Layer 9 of a small transformer language model trained on English Wikipedia (12 layers, counted from 0, width 96).
A neuron's activation on a vector x is SiLU(gate . x) times (in . x), where the dot is the dot product.
The model reads these tokens: "Chev" "y " "Cam" "ar" "o" "; " "an " "e" "Bay " "s" "ell" "er " "with " "her " "best " "friend " "Ad"

The vector x that enters this layer's MLP at each token. A number n stands for (n - 128) times 0.021.
0 "Chev": 123, 128, 115, 113, 133, 155, 105, 135, 129, 141, 96, 93, 116, 154, 160, 97, 113, 133, 145, 80, 133, 138, 103, 160, 129, 181, 144, 126, 131, 116, 115, 136, 114, 108, 122, 117, 113, 135, 111, 140, 118, 95, 133, 107, 158, 77, 120, 138, 106, 62, 133, 126, 143, 76, 95, 98, 114, 106, 103, 100, 158, 163, 100, 130, 141, 154, 82, 178, 127, 88, 84, 132, 129, 138, 135, 128, 98, 152, 143, 135, 136, 145, 111, 112, 115, 168, 94, 131, 84, 114, 117, 100, 109, 103, 101, 159
1 "y ": 122, 133, 141, 120, 136, 165, 107, 119, 131, 139, 106, 103, 124, 180, 143, 94, 125, 132, 114, 87, 159, 134, 107, 157, 141, 170, 126, 115, 115, 142, 98, 143, 109, 107, 146, 157, 112, 137, 117, 158, 105, 123, 119, 118, 174, 73, 109, 113, 131, 30, 134, 129, 142, 94, 102, 98, 127, 103, 115, 86, 134, 162, 108, 139, 114, 141, 113, 130, 142, 108, 89, 125, 125, 134, 141, 118, 95, 143, 120, 112, 147, 164, 90, 139, 141, 116, 107, 124, 106, 123, 110, 114, 114, 120, 128, 155
2 "Cam": 121, 161, 113, 125, 154, 96, 128, 146, 129, 119, 83, 114, 91, 181, 141, 147, 93, 120, 148, 139, 173, 135, 145, 157, 146, 170, 132, 124, 192, 149, 117, 126, 112, 115, 95, 115, 81, 115, 114, 133, 125, 120, 167, 141, 178, 122, 118, 108, 135, 104, 116, 145, 155, 101, 146, 117, 73, 112, 162, 98, 139, 116, 112, 117, 126, 132, 74, 180, 100, 134, 130, 114, 123, 103, 165, 146, 172, 122, 143, 116, 122, 94, 115, 137, 110, 179, 104, 186, 112, 117, 135, 104, 95, 99, 130, 132
3 "ar": 119, 119, 121, 165, 140, 125, 143, 182, 136, 106, 160, 57, 138, 153, 115, 142, 119, 163, 169, 81, 161, 143, 123, 116, 146, 148, 169, 136, 131, 162, 135, 103, 145, 120, 104, 79, 148, 108, 123, 112, 128, 120, 145, 142, 143, 103, 158, 125, 136, 109, 159, 116, 140, 63, 115, 144, 130, 117, 109, 122, 147, 168, 143, 110, 136, 130, 130, 200, 92, 160, 119, 161, 148, 116, 127, 154, 120, 116, 171, 107, 166, 100, 103, 111, 144, 159, 104, 136, 130, 103, 128, 121, 92, 112, 114, 100
4 "o": 101, 118, 145, 151, 144, 116, 81, 195, 122, 154, 105, 65, 85, 136, 138, 98, 93, 114, 184, 110, 160, 109, 105, 97, 91, 142, 120, 170, 126, 119, 84, 149, 119, 120, 126, 100, 158, 68, 126, 148, 112, 118, 155, 135, 123, 104, 153, 132, 146, 152, 115, 149, 138, 99, 114, 147, 124, 122, 102, 143, 161, 181, 111, 146, 163, 125, 129, 133, 153, 141, 138, 152, 147, 100, 125, 144, 94, 131, 144, 111, 170, 90, 121, 114, 116, 179, 95, 154, 107, 126, 132, 138, 117, 123, 123, 131
5 "; ": 127, 128, 140, 123, 132, 150, 102, 125, 131, 134, 97, 94, 127, 172, 149, 103, 127, 132, 109, 92, 162, 143, 121, 153, 140, 166, 117, 115, 115, 142, 104, 141, 104, 110, 144, 150, 113, 139, 119, 153, 109, 127, 128, 121, 155, 89, 107, 119, 132, 9, 130, 132, 142, 92, 112, 103, 125, 109, 115, 98, 140, 160, 115, 138, 115, 133, 105, 134, 139, 110, 80, 119, 123, 134, 137, 117, 114, 141, 114, 124, 145, 154, 88, 136, 133, 109, 106, 130, 110, 119, 108, 126, 126, 117, 132, 149
6 "an ": 122, 171, 104, 159, 122, 140, 136, 137, 110, 129, 123, 93, 140, 159, 137, 144, 82, 106, 111, 103, 115, 125, 123, 126, 113, 158, 78, 144, 130, 144, 98, 117, 76, 143, 115, 89, 115, 146, 133, 122, 139, 135, 95, 149, 144, 103, 148, 122, 140, 28, 145, 169, 128, 71, 89, 121, 115, 102, 109, 149, 132, 163, 104, 140, 110, 135, 125, 116, 118, 117, 133, 113, 111, 126, 128, 141, 153, 116, 142, 134, 152, 120, 121, 114, 121, 139, 108, 166, 131, 125, 155, 112, 147, 116, 137, 119
7 "e": 105, 135, 108, 136, 142, 109, 143, 117, 124, 142, 114, 65, 167, 156, 149, 104, 122, 94, 137, 113, 120, 131, 137, 124, 110, 155, 152, 110, 139, 181, 93, 155, 73, 114, 115, 84, 153, 110, 107, 183, 171, 112, 107, 176, 128, 115, 129, 90, 115, 143, 101, 200, 134, 69, 107, 150, 132, 110, 120, 131, 112, 136, 95, 135, 134, 92, 107, 103, 114, 131, 141, 65, 126, 113, 124, 129, 169, 103, 129, 123, 138, 103, 142, 131, 153, 118, 119, 152, 131, 137, 140, 122, 115, 74, 132, 108
8 "Bay ": 166, 125, 106, 142, 136, 124, 125, 113, 115, 81, 137, 100, 151, 162, 115, 147, 145, 127, 182, 116, 133, 100, 115, 152, 136, 142, 126, 155, 119, 155, 107, 148, 63, 134, 122, 117, 114, 112, 130, 150, 118, 170, 183, 106, 161, 113, 112, 127, 141, 56, 90, 154, 134, 91, 109, 131, 113, 121, 121, 101, 144, 174, 106, 134, 140, 121, 147, 114, 120, 180, 127, 103, 99, 100, 143, 158, 147, 86, 104, 112, 153, 106, 152, 121, 129, 154, 134, 137, 126, 115, 151, 132, 122, 125, 90, 118
9 "s": 138, 97, 110, 121, 135, 92, 105, 105, 124, 153, 109, 103, 94, 138, 137, 134, 121, 70, 111, 126, 132, 154, 176, 143, 110, 142, 139, 76, 150, 137, 102, 148, 105, 121, 100, 78, 96, 146, 126, 160, 145, 137, 105, 155, 157, 93, 122, 89, 119, 128, 84, 148, 127, 70, 140, 147, 141, 138, 113, 100, 162, 126, 147, 130, 107, 122, 119, 114, 104, 123, 95, 112, 69, 140, 157, 162, 167, 116, 172, 112, 118, 110, 162, 124, 106, 149, 86, 163, 100, 87, 122, 108, 120, 114, 126, 121
10 "ell": 156, 100, 96, 87, 154, 115, 160, 89, 119, 179, 126, 113, 163, 146, 152, 137, 123, 129, 179, 126, 124, 137, 130, 155, 164, 161, 127, 136, 118, 110, 120, 156, 123, 113, 101, 107, 97, 120, 116, 129, 136, 156, 155, 136, 97, 58, 117, 150, 106, 127, 175, 154, 131, 93, 142, 138, 112, 101, 92, 108, 153, 153, 142, 82, 117, 92, 130, 160, 99, 111, 127, 180, 124, 125, 141, 104, 163, 107, 117, 150, 153, 130, 155, 130, 137, 137, 91, 179, 109, 106, 158, 145, 105, 98, 87, 110
11 "er ": 109, 151, 90, 139, 124, 148, 127, 109, 135, 144, 131, 116, 136, 152, 144, 130, 111, 103, 167, 117, 157, 117, 136, 107, 146, 165, 129, 129, 131, 152, 79, 132, 105, 136, 105, 69, 102, 122, 143, 124, 145, 155, 128, 136, 128, 95, 115, 135, 121, 17, 124, 133, 142, 100, 129, 151, 117, 104, 96, 125, 154, 170, 147, 125, 119, 94, 140, 117, 127, 132, 99, 131, 146, 106, 136, 125, 112, 154, 133, 118, 150, 115, 161, 120, 127, 134, 116, 152, 136, 87, 160, 96, 113, 122, 126, 120
12 "with ": 131, 149, 148, 134, 138, 132, 120, 155, 116, 135, 111, 123, 145, 143, 140, 130, 91, 132, 80, 121, 152, 127, 140, 125, 122, 153, 142, 116, 139, 148, 97, 130, 110, 125, 107, 103, 120, 149, 127, 112, 122, 133, 130, 151, 105, 99, 86, 99, 118, 11, 128, 146, 142, 68, 144, 125, 140, 125, 127, 126, 147, 169, 117, 153, 133, 112, 130, 124, 128, 89, 144, 124, 141, 111, 158, 158, 133, 114, 129, 124, 159, 122, 168, 104, 125, 135, 126, 155, 135, 116, 121, 104, 116, 114, 142, 117
13 "her ": 148, 191, 103, 124, 130, 124, 127, 127, 119, 145, 142, 123, 136, 140, 139, 136, 99, 103, 127, 115, 109, 138, 120, 158, 125, 125, 113, 126, 135, 148, 76, 130, 89, 112, 116, 106, 120, 157, 148, 137, 120, 119, 143, 154, 138, 97, 137, 94, 117, 32, 150, 148, 158, 95, 113, 142, 130, 150, 121, 101, 146, 188, 118, 148, 118, 94, 153, 114, 86, 102, 119, 148, 134, 153, 110, 167, 84, 137, 139, 121, 168, 123, 167, 121, 131, 145, 138, 140, 115, 97, 151, 115, 116, 127, 132, 106
14 "best ": 121, 159, 103, 104, 124, 148, 148, 139, 133, 112, 130, 137, 135, 151, 145, 115, 60, 119, 141, 108, 110, 134, 136, 143, 94, 167, 125, 126, 116, 170, 82, 122, 119, 115, 116, 121, 96, 151, 157, 146, 143, 123, 103, 149, 113, 89, 132, 124, 129, 28, 149, 162, 143, 109, 85, 129, 132, 106, 120, 107, 162, 150, 115, 130, 129, 116, 146, 141, 93, 125, 103, 97, 143, 121, 122, 171, 133, 135, 117, 143, 147, 120, 192, 97, 109, 146, 118, 154, 132, 119, 133, 114, 111, 121, 131, 107
15 "friend ": 138, 160, 104, 136, 114, 122, 136, 126, 125, 146, 94, 117, 133, 139, 140, 151, 84, 130, 167, 140, 129, 144, 103, 141, 129, 154, 123, 118, 139, 170, 75, 127, 120, 125, 126, 108, 82, 145, 137, 137, 124, 142, 120, 147, 126, 86, 114, 113, 106, 24, 129, 160, 163, 123, 96, 151, 117, 120, 103, 114, 140, 173, 127, 129, 145, 78, 117, 117, 115, 123, 116, 152, 178, 95, 141, 149, 120, 139, 112, 121, 132, 130, 169, 115, 125, 137, 132, 138, 137, 89, 145, 127, 104, 104, 125, 118
16 "Ad": 175, 142, 154, 150, 115, 121, 139, 171, 144, 137, 133, 108, 119, 146, 163, 113, 94, 103, 133, 149, 145, 178, 130, 137, 149, 168, 203, 126, 152, 176, 72, 139, 81, 144, 99, 110, 90, 124, 118, 147, 138, 143, 115, 172, 134, 131, 137, 129, 121, 112, 131, 136, 123, 94, 132, 137, 64, 151, 150, 105, 131, 152, 93, 129, 147, 127, 93, 170, 121, 113, 115, 153, 124, 100, 135, 95, 167, 122, 115, 105, 158, 95, 125, 84, 117, 153, 135, 159, 124, 94, 126, 90, 107, 112, 120, 143

Each question shows the input weights of one neuron of the MLP. A number n stands for (n - 128) times 0.026.

n34 gate: 132, 146, 129, 142, 116, 120, 108, 169, 146, 133, 147, 120, 141, 104, 148, 126, 120, 134, 175, 141, 122, 121, 155, 116, 158, 123, 111, 106, 148, 98, 117, 108, 107, 152, 151, 149, 113, 136, 106, 110, 102, 132, 137, 105, 137, 131, 107, 118, 121, 96, 119, 131, 142, 148, 108, 148, 137, 135, 148, 187, 107, 129, 95, 116, 146, 104, 125, 147, 93, 156, 147, 126, 129, 111, 129, 145, 156, 152, 109, 104, 105, 132, 65, 171, 131, 163, 120, 150, 169, 130, 182, 99, 121, 129, 163, 143
n34 in: 120, 113, 115, 120, 100, 103, 150, 92, 144, 140, 120, 117, 130, 113, 136, 142, 150, 99, 162, 138, 151, 121, 147, 161, 93, 135, 135, 142, 104, 109, 141, 119, 136, 130, 85, 123, 117, 131, 139, 98, 135, 157, 108, 113, 109, 185, 178, 132, 148, 123, 115, 137, 120, 114, 178, 154, 81, 83, 127, 99, 153, 118, 127, 141, 115, 107, 119, 134, 123, 141, 136, 142, 98, 140, 111, 103, 82, 75, 102, 143, 106, 153, 155, 102, 127, 109, 185, 168, 84, 128, 141, 130, 187, 143, 92, 119
On which token does it fire most, and how strongly? 8 "Bay ", at about 5.1

n44 gate: 120, 159, 154, 144, 156, 130, 133, 130, 146, 117, 129, 117, 99, 116, 145, 147, 114, 147, 101, 158, 121, 127, 130, 118, 172, 104, 173, 102, 129, 140, 138, 107, 145, 165, 180, 129, 145, 145, 116, 142, 123, 126, 89, 118, 121, 121, 139, 138, 114, 100, 145, 130, 133, 108, 137, 113, 77, 127, 127, 105, 125, 115, 159, 146, 107, 96, 123, 109, 143, 117, 139, 131, 149, 129, 109, 120, 118, 149, 129, 91, 117, 131, 163, 121, 127, 139, 121, 139, 156, 172, 129, 137, 120, 132, 127, 156
n44 in: 115, 108, 117, 108, 176, 140, 100, 146, 149, 123, 141, 144, 135, 122, 147, 142, 120, 121, 107, 167, 123, 110, 95, 179, 162, 178, 156, 127, 125, 161, 135, 140, 149, 171, 115, 117, 152, 133, 108, 164, 149, 137, 142, 133, 163, 133, 114, 134, 133, 95, 110, 118, 116, 128, 127, 169, 100, 146, 152, 143, 121, 98, 153, 111, 100, 144, 124, 108, 108, 111, 127, 153, 113, 143, 148, 122, 91, 147, 133, 131, 90, 104, 140, 127, 116, 138, 139, 140, 169, 165, 124, 105, 122, 155, 138, 93
Its two highest activations, in order, are on tokens 16 "Ad", 12 "with "

n36 gate: 148, 113, 128, 98, 118, 105, 136, 120, 130, 142, 109, 127, 123, 156, 141, 97, 130, 105, 125, 167, 115, 134, 166, 107, 138, 118, 157, 133, 157, 138, 111, 102, 135, 132, 143, 118, 146, 120, 110, 137, 160, 147, 126, 126, 114, 165, 145, 123, 127, 151, 111, 154, 137, 110, 110, 111, 111, 130, 167, 124, 136, 91, 141, 133, 73, 118, 153, 135, 119, 121, 148, 126, 124, 113, 120, 143, 115, 135, 91, 153, 84, 124, 148, 96, 103, 130, 165, 167, 126, 118, 121, 128, 115, 90, 139, 137
n36 in: 93, 151, 151, 162, 111, 139, 173, 143, 100, 147, 152, 130, 114, 123, 116, 112, 94, 125, 104, 101, 127, 141, 142, 114, 119, 141, 139, 127, 95, 101, 112, 104, 153, 168, 143, 118, 145, 142, 119, 116, 141, 124, 136, 120, 105, 135, 114, 134, 128, 105, 121, 152, 84, 142, 89, 123, 136, 131, 96, 153, 157, 157, 139, 119, 129, 146, 140, 158, 77, 157, 125, 138, 153, 125, 97, 126, 136, 161, 126, 185, 152, 137, 108, 116, 119, 132, 162, 128, 157, 116, 154, 112, 119, 156, 161, 77
Which token does this neuron like most? 14 "best "

n497 gate: 176, 130, 142, 106, 115, 117, 87, 117, 127, 65, 136, 99, 123, 119, 92, 113, 145, 143, 131, 132, 156, 126, 111, 117, 123, 161, 114, 93, 163, 83, 99, 107, 111, 132, 124, 142, 180, 97, 102, 105, 136, 112, 159, 124, 138, 162, 152, 107, 100, 122, 132, 112, 82, 126, 141, 105, 158, 105, 142, 156, 125, 117, 120, 134, 100, 120, 97, 152, 144, 124, 146, 153, 107, 127, 153, 144, 144, 126, 107, 140, 160, 169, 103, 169, 116, 117, 144, 127, 144, 85, 145, 88, 134, 144, 141, 93
n497 in: 137, 121, 138, 133, 100, 144, 145, 148, 136, 121, 52, 102, 138, 147, 123, 122, 110, 120, 130, 114, 127, 155, 122, 161, 152, 132, 127, 111, 135, 140, 127, 110, 136, 84, 134, 126, 98, 121, 125, 109, 105, 118, 124, 154, 101, 90, 146, 81, 104, 92, 160, 90, 147, 155, 131, 106, 154, 176, 110, 151, 118, 128, 118, 158, 69, 99, 124, 132, 98, 127, 152, 154, 132, 178, 98, 169, 100, 129, 148, 96, 106, 112, 105, 154, 150, 111, 147, 154, 167, 94, 137, 93, 121, 155, 70, 111
Its three highest activations, in order, are on tokens 3 "ar", 5 "; ", 2 "Cam"

n83 gate: 104, 118, 107, 93, 125, 133, 174, 151, 123, 140, 136, 155, 150, 99, 140, 121, 159, 134, 122, 123, 146, 132, 131, 150, 113, 143, 120, 135, 149, 148, 108, 171, 123, 166, 133, 128, 142, 127, 134, 105, 108, 172, 78, 131, 150, 116, 121, 110, 124, 121, 150, 112, 146, 116, 147, 164, 131, 134, 113, 134, 104, 134, 95, 112, 161, 147, 168, 126, 97, 158, 114, 131, 160, 155, 108, 112, 118, 154, 87, 114, 130, 135, 145, 135, 150, 149, 139, 122, 161, 136, 171, 105, 186, 98, 170, 91
n83 in: 89, 130, 137, 122, 143, 174, 149, 123, 164, 120, 132, 147, 131, 192, 125, 94, 153, 128, 121, 115, 120, 146, 102, 123, 142, 134, 123, 137, 109, 95, 110, 136, 105, 103, 123, 97, 140, 129, 101, 121, 107, 116, 133, 121, 126, 159, 107, 165, 122, 90, 146, 119, 91, 139, 82, 142, 138, 142, 142, 95, 86, 142, 109, 96, 97, 154, 136, 158, 138, 112, 97, 119, 127, 141, 104, 107, 135, 107, 132, 122, 123, 77, 140, 168, 120, 139, 134, 106, 127, 113, 106, 136, 114, 135, 147, 145
Its two highest activations, in order, are on tokens 11 "er ", 14 "best "

n23 gate: 117, 108, 166, 164, 159, 124, 127, 148, 114, 182, 95, 107, 146, 92, 91, 118, 96, 123, 110, 58, 136, 143, 179, 144, 113, 113, 144, 138, 122, 133, 106, 129, 145, 138, 110, 127, 111, 136, 137, 96, 156, 144, 118, 101, 101, 127, 138, 146, 171, 155, 145, 154, 80, 121, 124, 121, 149, 103, 171, 147, 113, 151, 142, 142, 104, 139, 108, 121, 153, 132, 155, 138, 132, 148, 148, 146, 132, 133, 138, 136, 73, 115, 135, 144, 202, 131, 121, 106, 144, 102, 93, 93, 117, 85, 145, 127
n23 in: 125, 139, 98, 109, 109, 91, 116, 105, 149, 116, 93, 113, 121, 100, 140, 176, 123, 137, 115, 168, 203, 91, 105, 161, 123, 129, 134, 135, 182, 130, 132, 75, 189, 119, 121, 123, 145, 157, 121, 165, 116, 107, 123, 93, 107, 148, 138, 92, 147, 126, 130, 174, 78, 122, 117, 136, 141, 112, 132, 156, 133, 103, 75, 135, 92, 163, 163, 101, 120, 154, 109, 121, 142, 167, 151, 102, 119, 122, 158, 111, 116, 117, 168, 76, 114, 109, 129, 138, 111, 116, 111, 120, 130, 94, 79, 126
Which token does this neuron like most? 9 "s"

n178 gate: 94, 132, 127, 157, 116, 109, 144, 108, 129, 152, 138, 142, 120, 140, 117, 112, 120, 151, 148, 63, 141, 116, 155, 124, 118, 103, 137, 135, 138, 126, 121, 141, 122, 128, 88, 160, 117, 142, 144, 157, 130, 117, 126, 161, 133, 150, 137, 53, 112, 145, 167, 133, 122, 137, 112, 122, 124, 141, 141, 108, 167, 108, 148, 166, 168, 110, 132, 135, 123, 145, 151, 139, 106, 145, 148, 137, 118, 136, 96, 166, 117, 148, 131, 97, 125, 101, 129, 132, 127, 134, 141, 96, 100, 121, 120, 124
n178 in: 128, 118, 140, 142, 119, 134, 131, 123, 100, 137, 149, 85, 125, 119, 132, 153, 92, 107, 138, 118, 127, 127, 182, 129, 136, 115, 132, 144, 89, 128, 132, 69, 137, 110, 133, 128, 127, 150, 163, 188, 136, 98, 148, 147, 95, 140, 112, 96, 114, 94, 138, 107, 119, 139, 122, 136, 107, 124, 147, 149, 115, 83, 109, 154, 158, 128, 124, 118, 116, 127, 161, 117, 134, 159, 109, 125, 129, 145, 151, 138, 127, 137, 99, 121, 105, 109, 117, 123, 115, 131, 128, 119, 149, 153, 142, 176
Which token does this neuron like most? 14 "best "

n339 gate: 141, 133, 116, 94, 131, 153, 135, 130, 144, 120, 145, 122, 103, 139, 124, 173, 124, 126, 133, 143, 114, 131, 152, 129, 139, 174, 185, 111, 131, 107, 125, 132, 140, 138, 114, 154, 135, 117, 122, 159, 119, 171, 161, 146, 143, 157, 123, 110, 138, 116, 95, 112, 132, 121, 84, 138, 100, 140, 124, 131, 136, 121, 122, 131, 119, 133, 118, 144, 118, 116, 128, 134, 107, 139, 112, 130, 85, 128, 143, 124, 133, 153, 156, 111, 146, 158, 141, 102, 164, 139, 95, 88, 117, 129, 158, 126
n339 in: 125, 152, 155, 131, 125, 134, 134, 106, 156, 117, 90, 113, 154, 88, 134, 153, 153, 147, 113, 134, 134, 117, 95, 125, 119, 143, 118, 166, 162, 113, 108, 146, 130, 93, 148, 148, 139, 138, 168, 127, 122, 90, 136, 163, 129, 114, 121, 89, 110, 133, 95, 129, 105, 142, 97, 85, 106, 148, 131, 149, 120, 130, 129, 120, 101, 132, 78, 132, 157, 122, 125, 107, 139, 99, 136, 158, 122, 141, 136, 138, 146, 166, 133, 127, 121, 183, 103, 114, 143, 132, 141, 122, 127, 120, 157, 115
Its three highest activations, in order, are on tokens 0 "Chev", 2 "Cam", 1 "y "

n423 gate: 94, 136, 123, 152, 143, 139, 186, 116, 162, 139, 154, 154, 132, 133, 113, 134, 113, 97, 137, 113, 123, 147, 153, 148, 129, 113, 134, 153, 115, 105, 111, 113, 127, 117, 146, 123, 114, 153, 144, 119, 93, 133, 123, 152, 140, 133, 133, 125, 118, 107, 126, 139, 124, 115, 117, 122, 137, 77, 92, 141, 161, 138, 124, 124, 110, 123, 91, 137, 120, 113, 131, 141, 127, 126, 125, 109, 109, 137, 143, 134, 138, 105, 138, 114, 111, 118, 139, 121, 129, 146, 132, 88, 129, 138, 122, 146
n423 in: 132, 130, 129, 137, 101, 160, 97, 116, 152, 91, 150, 120, 140, 97, 124, 160, 128, 109, 128, 158, 117, 121, 90, 143, 111, 94, 123, 126, 108, 127, 114, 119, 117, 148, 150, 155, 121, 124, 97, 114, 121, 145, 109, 133, 140, 132, 145, 97, 103, 112, 136, 191, 146, 128, 99, 146, 118, 137, 143, 150, 138, 118, 121, 134, 138, 152, 116, 91, 113, 88, 137, 147, 111, 109, 128, 132, 132, 142, 122, 134, 118, 138, 124, 131, 105, 130, 155, 112, 159, 133, 105, 138, 163, 135, 104, 120
On which token does it fire most, and how strongly? 6 "an ", at about 14

n293 gate: 112, 125, 125, 135, 171, 147, 157, 123, 133, 109, 115, 167, 164, 111, 105, 152, 123, 164, 139, 95, 134, 80, 113, 121, 129, 135, 106, 146, 143, 84, 121, 153, 129, 121, 147, 121, 139, 98, 126, 155, 111, 121, 126, 148, 130, 127, 163, 136, 104, 139, 118, 110, 144, 139, 144, 138, 103, 146, 111, 113, 176, 171, 152, 156, 137, 104, 126, 129, 127, 154, 108, 146, 138, 127, 127, 122, 121, 111, 117, 133, 130, 118, 138, 147, 113, 118, 121, 103, 127, 111, 102, 115, 145, 147, 88, 138
n293 in: 96, 103, 109, 104, 152, 153, 143, 115, 129, 159, 131, 133, 122, 118, 128, 135, 115, 113, 122, 148, 147, 124, 104, 107, 81, 167, 132, 128, 123, 142, 152, 117, 98, 164, 125, 135, 107, 103, 110, 141, 148, 161, 167, 76, 135, 108, 123, 103, 114, 151, 170, 131, 131, 121, 121, 140, 176, 147, 147, 141, 110, 145, 129, 108, 120, 124, 164, 137, 136, 142, 136, 116, 124, 152, 105, 125, 175, 107, 158, 123, 108, 106, 110, 76, 128, 150, 141, 136, 122, 145, 113, 102, 116, 152, 127, 152
Its three highest activations, in order, are on tokens 4 "o", 10 "ell", 8 "Bay "

n495 gate: 135, 86, 109, 123, 154, 130, 118, 124, 107, 135, 115, 145, 98, 145, 158, 115, 123, 114, 116, 116, 112, 113, 126, 164, 100, 131, 138, 120, 113, 112, 77, 154, 121, 173, 107, 143, 149, 147, 125, 116, 94, 112, 165, 156, 173, 140, 136, 108, 143, 179, 121, 93, 127, 99, 158, 112, 129, 117, 135, 197, 127, 121, 136, 170, 104, 120, 125, 139, 148, 124, 131, 116, 125, 110, 80, 96, 124, 165, 143, 109, 167, 124, 158, 158, 100, 146, 130, 145, 149, 150, 135, 133, 141, 120, 143, 98
n495 in: 150, 143, 104, 126, 133, 130, 123, 80, 160, 108, 155, 126, 64, 155, 153, 122, 155, 113, 104, 151, 164, 92, 133, 130, 165, 120, 121, 85, 123, 130, 70, 105, 110, 132, 158, 108, 170, 128, 90, 142, 107, 153, 154, 110, 109, 93, 112, 106, 135, 160, 155, 84, 131, 108, 136, 98, 143, 108, 140, 137, 156, 123, 94, 140, 116, 113, 133, 159, 149, 114, 149, 115, 111, 149, 134, 166, 97, 129, 123, 116, 136, 124, 137, 134, 109, 87, 153, 122, 98, 125, 135, 133, 111, 127, 112, 127
Which token does this neuron like most? 9 "s"

n220 gate: 144, 111, 116, 126, 97, 135, 129, 148, 119, 129, 127, 82, 136, 124, 136, 79, 145, 137, 119, 138, 137, 131, 131, 131, 128, 109, 144, 126, 100, 116, 152, 106, 162, 130, 166, 129, 147, 116, 155, 146, 137, 112, 138, 141, 91, 140, 151, 142, 120, 117, 156, 141, 102, 110, 122, 143, 148, 155, 161, 160, 142, 113, 162, 145, 143, 104, 85, 132, 180, 137, 146, 165, 95, 145, 131, 92, 154, 77, 126, 97, 116, 152, 98, 154, 128, 150, 146, 122, 170, 87, 129, 126, 121, 177, 137, 132
n220 in: 101, 91, 129, 154, 175, 98, 150, 113, 142, 101, 113, 133, 119, 134, 107, 145, 92, 132, 153, 123, 100, 112, 100, 85, 123, 138, 105, 144, 97, 117, 147, 133, 166, 106, 124, 134, 141, 113, 112, 95, 102, 130, 120, 115, 155, 160, 111, 111, 151, 108, 80, 83, 164, 147, 117, 93, 117, 121, 130, 113, 118, 118, 101, 98, 139, 88, 136, 171, 113, 131, 104, 108, 120, 142, 129, 168, 111, 143, 78, 72, 89, 115, 167, 114, 111, 87, 142, 165, 112, 156, 115, 93, 92, 109, 153, 103
Which token does this neuron like most? 3 "ar"

n348 gate: 118, 149, 118, 109, 137, 122, 131, 148, 124, 124, 153, 133, 120, 99, 152, 174, 127, 140, 98, 121, 74, 96, 122, 130, 118, 119, 134, 116, 126, 118, 141, 147, 127, 145, 101, 127, 167, 141, 141, 159, 121, 94, 138, 152, 157, 126, 140, 94, 145, 120, 113, 92, 135, 178, 139, 135, 123, 137, 117, 93, 104, 139, 131, 142, 113, 91, 114, 140, 115, 131, 137, 98, 141, 121, 146, 146, 105, 77, 156, 130, 121, 122, 108, 126, 114, 117, 122, 126, 146, 132, 79, 108, 132, 110, 123, 162
n348 in: 114, 125, 137, 99, 111, 133, 128, 129, 124, 133, 105, 109, 141, 112, 168, 149, 141, 89, 87, 125, 100, 141, 111, 100, 127, 84, 103, 103, 138, 184, 98, 140, 168, 116, 152, 146, 156, 85, 150, 165, 122, 143, 125, 140, 135, 148, 90, 81, 129, 109, 145, 104, 121, 123, 141, 119, 151, 123, 154, 123, 168, 142, 117, 139, 131, 103, 116, 148, 146, 167, 119, 123, 105, 148, 132, 112, 140, 125, 152, 130, 126, 121, 146, 133, 156, 140, 132, 142, 124, 189, 135, 157, 95, 105, 112, 144
Which token does this neuron like most? 13 "her "

n163 gate: 78, 132, 157, 109, 124, 79, 152, 130, 90, 110, 111, 129, 82, 115, 145, 141, 107, 142, 97, 128, 129, 121, 92, 98, 147, 137, 101, 102, 127, 83, 126, 125, 157, 115, 125, 124, 86, 118, 117, 147, 130, 97, 112, 110, 152, 99, 152, 152, 129, 134, 136, 139, 110, 106, 115, 131, 102, 142, 135, 133, 157, 141, 151, 144, 132, 133, 130, 96, 117, 91, 155, 107, 106, 124, 135, 105, 121, 129, 120, 153, 144, 129, 142, 126, 131, 104, 150, 138, 125, 81, 136, 162, 147, 132, 128, 131
n163 in: 129, 159, 148, 78, 112, 139, 158, 159, 145, 136, 116, 113, 148, 80, 127, 112, 154, 107, 123, 142, 105, 124, 135, 148, 129, 146, 84, 139, 143, 146, 140, 114, 118, 141, 129, 108, 105, 161, 161, 110, 173, 113, 110, 164, 107, 106, 129, 139, 117, 112, 136, 112, 147, 153, 152, 161, 94, 128, 103, 145, 157, 149, 149, 132, 152, 138, 125, 142, 166, 149, 123, 145, 93, 188, 91, 145, 144, 126, 126, 83, 117, 131, 140, 116, 149, 158, 133, 105, 104, 144, 153, 146, 156, 126, 86, 129
Which token does this neuron like most? 6 "an "

n244 gate: 132, 84, 182, 133, 96, 125, 81, 122, 147, 147, 140, 111, 145, 121, 117, 144, 110, 137, 139, 129, 73, 142, 128, 135, 156, 115, 96, 154, 108, 141, 109, 123, 151, 129, 135, 149, 117, 128, 133, 159, 111, 98, 105, 142, 151, 120, 114, 152, 105, 150, 98, 129, 110, 118, 95, 111, 141, 135, 131, 179, 119, 163, 125, 123, 120, 104, 124, 71, 139, 155, 145, 139, 147, 146, 124, 107, 106, 158, 151, 135, 118, 128, 174, 154, 125, 142, 96, 143, 103, 132, 145, 119, 106, 114, 113, 172
n244 in: 175, 100, 158, 112, 144, 104, 101, 132, 147, 118, 116, 141, 146, 117, 162, 153, 115, 127, 72, 90, 130, 82, 125, 140, 121, 119, 150, 143, 137, 142, 129, 117, 104, 118, 144, 146, 149, 133, 159, 137, 137, 152, 141, 95, 101, 123, 101, 129, 104, 130, 118, 120, 145, 157, 119, 144, 116, 79, 116, 81, 163, 154, 137, 116, 160, 136, 116, 140, 106, 81, 142, 133, 78, 132, 94, 76, 100, 109, 113, 144, 150, 135, 130, 102, 80, 109, 123, 131, 127, 151, 188, 132, 73, 139, 165, 131
On which token does it fire most, and how strongly? 0 "Chev", at about 1.5